Layer 13 of a small transformer language model trained on English Wikipedia (16 layers, counted from 0, width 128).
Take only the direct path to the model's output, skipping the later layers: a vector added to the residual stream pushes a token's score in proportion to its dot product with that token's output vector.

Output vectors of the tokens that the questions are about. A number n stands for n times 0.0031.
"erous": -209 -24 78 255 210 103 32 249 193 -3 -406 -24 -88 445 104 -82 -61 27 -26 104 380 14 -62 -26 -152 63 38 33 212 19 -91 -57 195 -202 176 67 -190 -108 77 437 39 -155 -130 -26 23 -235 -110 325 343 -36 -99 -23 -113 97 75 195 85 145 -123 -123 27 -42 73 -93 191 132 -144 -58 308 0 60 238 178 178 38 30 -213 -23 -328 -124 -33 362 -140 -143 -215 -7 -72 -196 104 40 -4 -206 155 32 -97 297 163 -189 -252 115 -134 5 -61 -266 -20 11 154 57 247 56 232 -48 176 -203 192 22 -108 69 -133 74 -138 6 10 -116 -153 -5 81 -408
"ail": 79 173 -97 -100 52 -107 207 343 26 117 -81 -135 82 39 77 148 -99 15 87 97 5 -38 69 -18 -62 145 72 -185 140 3 212 129 -18 -4 -132 -98 10 -136 54 234 39 -93 -50 0 11 72 -71 -75 370 102 -119 13 46 -28 -120 -58 173 -114 155 67 -280 -34 -104 161 50 -56 113 -154 -162 -61 27 204 -24 18 124 31 -188 -149 95 58 -190 172 -58 3 -141 24 -290 -78 -5 191 -193 -258 146 -135 -59 4 203 -49 -214 197 -100 -8 32 66 3 137 -141 143 8 92 182 -9 74 -245 215 68 27 -37 36 -54 17 179 -129 46 -247 -48 73 52
"ated": 74 -15 131 -61 26 102 153 30 -46 138 -105 -3 -49 105 -88 138 11 -15 21 152 207 -19 -41 50 -57 20 6 164 20 78 195 95 145 193 -196 -31 -46 47 -157 272 -60 -168 -229 97 16 81 -249 -96 323 115 -135 -114 -21 -27 -17 11 -52 34 121 -27 -22 -11 93 -135 -79 -24 -244 -27 99 97 46 -9 101 86 178 -15 -83 -19 -204 287 23 215 -166 155 15 -30 -331 98 -255 101 123 -348 -208 37 12 118 -44 -238 -31 -28 -54 -186 28 -156 123 32 -74 -56 4 45 142 113 99 -57 -14 13 -23 173 -194 180 0 226 -96 19 -129 175 65 -43
"ement": 151 237 -89 -8 113 226 -116 19 -62 -19 -84 -8 -280 123 -5 -153 0 170 -20 98 185 54 11 58 -178 -50 -56 -251 53 81 -170 311 4 152 -166 38 -64 78 -58 369 276 0 -281 -251 21 174 -224 166 281 -137 -121 4 -64 -7 -152 87 -25 -335 -112 -136 -106 -60 50 49 -14 164 -341 -423 73 21 -20 181 146 -215 117 110 97 -98 51 248 45 200 -258 20 -121 109 -137 -434 114 66 17 -126 84 -18 5 144 -95 182 324 109 -114 61 -34 23 365 -61 -69 -91 24 116 65 55 16 -113 0 310 172 12 -44 -155 101 130 113 -91 -29 148 -214 -78
"ored": -12 13 -74 -52 -25 38 66 337 -71 44 -226 73 -205 11 -80 -156 152 -271 18 82 53 -8 20 -20 -22 -4 131 -180 -23 159 302 0 115 327 -242 140 4 -72 -87 315 -201 -326 -118 -176 28 -103 -51 251 281 -94 90 -94 -90 -99 -16 -161 96 -5 -51 -152 -136 -51 -13 -142 -30 99 -208 -44 -168 -242 21 191 141 8 93 -139 -69 -43 -27 20 56 263 -159 -15 -190 -80 -145 -106 89 196 -75 -330 -20 -91 123 23 131 -47 -177 -322 -165 61 24 -181 128 -20 68 103 54 172 343 231 78 -24 58 -170 -278 71 -36 147 -35 125 164 25 -85 26 130 -48
"stone": -74 60 -14 132 -77 -143 -12 25 125 -3 -256 -14 89 243 74 -57 149 24 -15 261 239 -12 288 58 -224 -45 260 -250 -92 -226 253 108 156 213 -3 -97 0 7 111 293 245 44 -169 -88 8 -171 -117 87 111 -63 -47 -17 38 -130 -80 189 13 -301 -21 -119 160 -29 71 79 -202 -10 -109 13 44 -13 15 67 250 213 139 -225 -179 -177 26 -100 100 334 45 25 -224 173 46 132 266 -84 35 -244 -30 -48 -69 148 150 232 -84 -480 -108 -59 -31 0 32 23 133 74 -18 74 259 -3 160 -20 81 103 -113 56 39 -62 -183 -41 -30 -21 -13 -77 -52 -99
"med": -39 -167 -157 102 -180 -34 -44 13 149 237 -158 -7 -137 -42 -51 0 79 -4 35 245 256 -70 183 56 -208 68 146 -44 30 170 174 147 -10 146 126 78 -62 -145 -138 319 0 -65 -440 -123 28 274 78 87 135 32 -222 96 -15 -84 -87 194 63 -168 80 -80 -151 -25 175 57 -4 192 -219 151 -48 -165 -105 77 159 175 169 -97 166 -89 57 -34 -30 233 45 -18 -132 92 -119 52 108 24 109 -281 -83 -179 -104 -63 135 -111 -204 130 27 -180 -27 153 65 153 260 188 150 110 252 30 125 -217 156 99 -13 99 -26 -106 -19 195 -13 -114 -133 9 -146 -227
"ney": -242 202 -86 76 26 -4 -78 103 333 9 -182 8 -40 176 -104 -107 -45 -22 -92 -45 78 110 283 -63 -250 77 29 -306 76 32 145 -24 -233 152 64 17 -54 -167 -88 375 106 -170 -380 -49 9 20 -145 -47 144 -228 -106 -11 219 -75 -96 178 91 -110 -63 35 161 -179 104 37 -213 126 20 -341 -165 -180 -3 372 92 -17 -67 -82 -63 -179 -64 -75 -222 263 246 90 -283 -28 -142 -223 99 -4 -75 -38 -21 -191 -14 43 -29 -234 36 -220 -209 -325 -104 -41 -58 -206 21 130 99 75 212 -106 35 51 35 179 -139 123 -66 -25 -112 417 137 237 -14 -60 -11 -40
" (": -14 114 2 -86 -20 -23 20 -88 -46 -47 25 -149 9 -10 -81 -19 62 135 178 -71 -6 -3 119 -55 89 -61 -21 98 23 41 -31 -50 -37 -27 -39 136 34 80 -147 -133 140 -176 24 124 -10 -23 8 -30 -153 -97 -72 15 -82 -6 -18 -64 -61 124 123 -10 6 202 12 114 -72 6 -74 -37 102 33 -52 -99 29 -81 0 -93 21 16 50 -15 46 108 -121 86 -10 59 145 -59 51 -40 -27 16 -23 49 110 -45 -17 88 -82 -163 24 -20 -48 -116 13 -131 61 -65 -93 -53 -89 39 -70 -63 -7 -76 117 -36 30 15 108 60 -18 -128 -198 56 -43 138
"ched": -134 -108 -234 98 56 82 209 96 85 202 -108 124 24 311 203 93 153 9 -343 228 324 5 157 -4 39 -199 86 -379 -68 356 44 37 -4 74 -48 32 -79 166 -211 302 -61 -19 -452 -18 35 -198 12 -100 86 48 98 -12 -120 -258 -250 -205 159 -230 -29 -129 208 -62 -100 241 24 -89 -142 -232 8 -44 144 78 68 -114 337 -23 0 -126 8 -154 119 186 -124 29 -57 260 -84 -82 -89 180 157 -252 23 -205 35 -83 50 -70 15 -62 -19 -217 -84 -175 231 101 -86 31 20 115 263 23 76 -104 -159 192 -222 -6 -121 -18 178 12 157 -74 -31 -119 -179 -152
"s": -11 90 59 42 -31 59 31 -113 62 268 78 -89 -7 10 27 40 -56 120 153 -4 -25 -79 165 -97 -195 -108 78 71 71 -316 207 -55 -99 119 168 108 177 181 47 130 51 -132 -222 -18 -12 29 207 93 -172 -67 209 -102 -115 32 95 205 -146 109 -52 64 -49 52 65 -171 87 -35 214 425 -67 -24 72 -55 -38 209 101 -153 -173 135 -223 -186 0 136 60 -73 -153 -189 -22 14 15 54 138 -76 -206 -18 170 -95 -212 180 110 90 229 48 59 41 -96 -115 -90 135 -8 -76 -52 -148 84 8 -83 184 193 -15 -97 75 -39 -15 -4 -72 -26 -8 149 -14
"omen": -66 -230 40 -37 -36 -122 8 -129 88 -43 -93 18 -37 -5 74 -172 50 209 -47 -21 249 77 -68 -191 -105 -229 -20 5 -133 -76 -134 29 153 -4 87 -50 -29 136 91 363 -63 101 -237 61 22 78 -77 283 319 171 -3 116 -77 -30 -48 47 160 -59 -280 -10 -88 -21 -39 145 -103 -104 -231 -188 -55 -189 -83 326 112 79 19 -122 -58 -109 -119 -107 15 237 190 -185 -366 7 -114 -390 -5 -111 178 -235 112 -19 -189 72 225 -133 -122 -27 -48 -114 211 -4 -39 -126 55 81 180 94 196 -65 15 -180 -259 225 -83 -32 222 50 -101 357 139 46 -102 -150 41 -94

Each question shows what one neuron of this layer's MLP adds at an activation of 1. A number n stands for n times 0.0013.

n43: 100 51 49 -2 86 -86 56 0 -12 -152 -90 -83 112 -6 5 -129 -21 15 14 -140 -66 54 78 -41 -107 31 -18 -152 -109 -43 73 76 74 53 79 -15 -75 39 75 -223 5 2 -126 101 -158 -21 103 -52 12 -56 147 66 53 20 70 26 -95 14 25 87 -12 -5 5 -56 38 -24 46 -38 105 83 107 -81 -18 -31 -10 89 69 -85 87 56 -41 -237 -73 60 -110 86 124 -79 31 80 -60 -87 105 -45 -16 -87 78 25 193 174 -79 -15 -48 63 -151 20 24 174 24 -54 40 14 -13 -208 123 -9 25 -39 -7 21 -24 105 -21 201 146 -26 146 54
Which of these tokens does it push up most? "ail"

n213: -47 -45 10 107 -36 -89 -152 -21 109 -26 74 27 90 58 3 201 9 -10 13 -95 10 -21 -147 35 71 15 25 -71 -100 71 -93 58 207 2 -17 -105 -145 -11 -71 39 63 73 158 31 136 171 -10 -25 83 -162 -94 108 -29 118 107 -81 5 69 -72 -34 -40 0 10 64 -88 13 85 33 25 138 20 -2 -35 -35 14 -26 -15 26 -7 -68 96 -125 30 -71 -70 99 -64 0 101 -57 18 -60 47 -26 -94 -46 66 -111 83 -2 56 51 -55 10 46 -48 -80 -286 37 134 -239 -7 -31 -10 -46 114 -100 -26 2 -53 10 96 -21 79 -40 18 -76 -36
Which of these tokens does it push up most? "omen"

n138: 49 92 187 43 71 16 -50 -7 7 128 45 91 -34 85 -26 -32 41 2 -33 -29 -86 -110 -12 3 -39 -43 138 -59 -115 82 -60 21 56 -113 -19 126 87 -27 -4 63 13 -82 -41 37 111 32 60 191 48 138 38 110 78 69 -109 -106 15 -48 -82 15 28 -46 -24 -194 106 -145 -96 -26 52 69 -188 -51 79 -142 106 -8 171 44 -27 80 -62 228 22 -73 -17 60 37 -10 -21 -84 -48 -147 -69 -106 2 -53 70 125 -36 -31 118 0 -52 -19 65 50 3 -21 -49 -93 49 -23 46 124 -81 -79 126 -110 -16 -142 -5 -71 35 7 40 -143 126 26
Which of these tokens does it push down most? "ney"

n0: -86 -84 56 22 -90 -45 35 29 -15 37 -30 -2 74 -26 92 62 -13 92 -49 -11 64 53 -62 -27 -42 -95 60 -192 131 126 -11 73 -52 -65 -2 88 -41 -17 -51 -78 -51 11 157 -15 -322 70 -36 20 -29 74 -76 -111 -48 -64 -21 -77 16 -36 -118 163 221 -36 -18 -68 -39 -41 75 100 46 59 99 30 -167 15 24 31 -18 -11 -56 44 130 -212 -64 -11 13 -60 -112 -31 -4 66 -24 141 27 -10 -42 -27 19 62 -182 65 -13 40 -44 -29 -72 -80 49 -35 50 35 -44 -137 14 -92 16 27 -2 -13 -76 -12 137 18 55 -46 -58 -84 27 -145
Which of these tokens does it push up most? "ched"

n319: -153 -95 69 -62 -23 91 44 0 14 -27 -57 90 112 -96 13 -160 2 -63 169 37 54 136 -5 27 58 -98 -21 -72 -126 -58 29 71 -70 -56 30 -98 -78 56 -52 -87 -19 149 177 115 -243 -68 -64 -40 32 90 -134 -64 139 44 62 -95 166 -28 -146 5 -29 25 0 -41 14 -114 -7 -85 54 148 -70 -45 -63 -52 -65 26 -7 -43 -14 -67 54 66 45 7 -3 -98 268 -42 -169 7 -52 129 98 96 -94 -60 -67 109 -45 -104 -96 81 -17 54 -114 -57 93 12 31 -59 -48 145 -13 -60 36 7 -94 66 56 13 5 -33 28 93 60 -47 -93 -27
Which of these tokens does it push up most? "omen"

n89: 92 14 183 -14 -56 -15 50 179 92 33 -2 60 -23 -42 186 30 -74 -89 8 182 13 75 -49 -8 9 83 50 36 51 93 -20 74 -59 -41 88 -54 65 81 -27 20 0 -43 14 -42 250 0 -18 42 171 -62 -104 -108 22 -7 -90 15 31 114 -59 -80 -18 121 -101 31 -13 0 -95 -31 104 122 -37 -33 143 -24 62 161 127 4 -4 -71 -22 184 -183 62 49 -47 -19 -61 -22 -80 -24 -73 44 -174 -27 -32 42 -93 96 36 -54 79 29 79 -68 -18 -30 7 -28 90 117 0 72 46 -95 -9 -2 -32 -36 99 108 -141 17 -74 -86 0 63 -29
Which of these tokens does it push up most? "erous"

n70: 2 -9 -30 40 45 38 -198 -12 -53 -34 96 -53 -34 -124 -10 -10 102 -24 39 42 -49 -94 114 -153 47 -103 -77 22 -52 -26 -36 -88 -82 105 86 -20 -91 70 0 -43 -167 15 -231 26 69 -207 114 -23 -15 116 -23 41 -10 93 -75 83 3 44 39 -70 107 12 -5 -129 101 37 64 27 110 -53 10 -10 -15 -86 128 -68 -15 59 -158 -129 7 127 28 5 -96 -184 77 126 -83 153 26 -119 78 -53 22 -82 35 39 109 30 7 -47 -7 -66 -47 138 -101 31 11 -57 74 17 -54 -97 -77 19 94 0 242 -35 37 -145 17 23 65 -37 48 86
Which of these tokens does it push up most? "s"

n259: 0 20 -103 69 -52 212 28 44 58 19 44 -93 -27 -110 133 78 189 56 87 -104 68 -51 -61 8 54 174 20 58 8 74 33 27 5 -77 -32 110 -5 44 55 -141 -51 -54 2 -113 15 2 -89 165 -5 -116 75 18 61 -103 -46 -66 -13 40 0 22 -99 -109 -127 12 34 18 -183 -100 -82 -13 107 116 -83 114 65 3 106 -64 18 100 76 -62 -121 -14 72 -2 -91 -138 46 0 -52 -50 84 13 -16 40 -5 -106 -47 -59 22 -5 63 185 72 125 -115 -86 114 23 46 19 -69 12 31 -53 57 10 128 -115 -49 30 61 -40 -12 -44 341 62
Which of these tokens does it push up most? "ored"

n115: 103 -73 112 55 -85 59 85 -111 -168 133 -48 -107 -38 50 38 -52 26 18 -5 -169 -144 17 -84 116 39 -162 -75 -22 145 20 101 79 41 -46 -115 5 59 82 -134 123 -50 -8 -108 45 51 58 -28 -49 201 93 190 -80 -60 -86 12 -86 59 -70 165 -23 -73 -74 -88 -106 -12 -5 123 37 -143 55 52 71 -142 74 -20 16 -31 -34 7 85 -40 118 -112 -80 -65 -58 -73 26 -91 25 -127 -25 78 -143 113 8 -96 -191 18 28 -43 -71 -80 -83 18 61 -48 -109 39 -21 8 -20 -56 26 -16 5 72 23 27 42 71 296 51 31 70 14 -22 -31
Which of these tokens does it push down most? "stone"

n50: -172 16 41 -19 -116 -100 -143 155 -153 68 11 100 7 41 -27 11 -94 -10 -43 -15 -26 -83 -61 -137 17 21 -52 55 34 -53 -45 5 -192 36 -147 3 150 139 10 15 8 39 -55 -65 238 -96 -39 79 125 -11 -95 67 -79 46 -29 45 111 102 62 -44 0 70 68 48 -25 72 -29 44 -83 -108 -76 20 -41 -65 209 -74 -214 55 -17 -197 -107 173 158 43 115 72 10 -57 124 46 11 14 24 -25 -72 -60 -17 -67 -36 -59 28 3 157 -8 18 -46 -3 20 62 -43 -122 10 -52 151 94 107 -143 130 -36 233 102 -63 99 97 50 -5 113 -26
Which of these tokens does it push down most? "ement"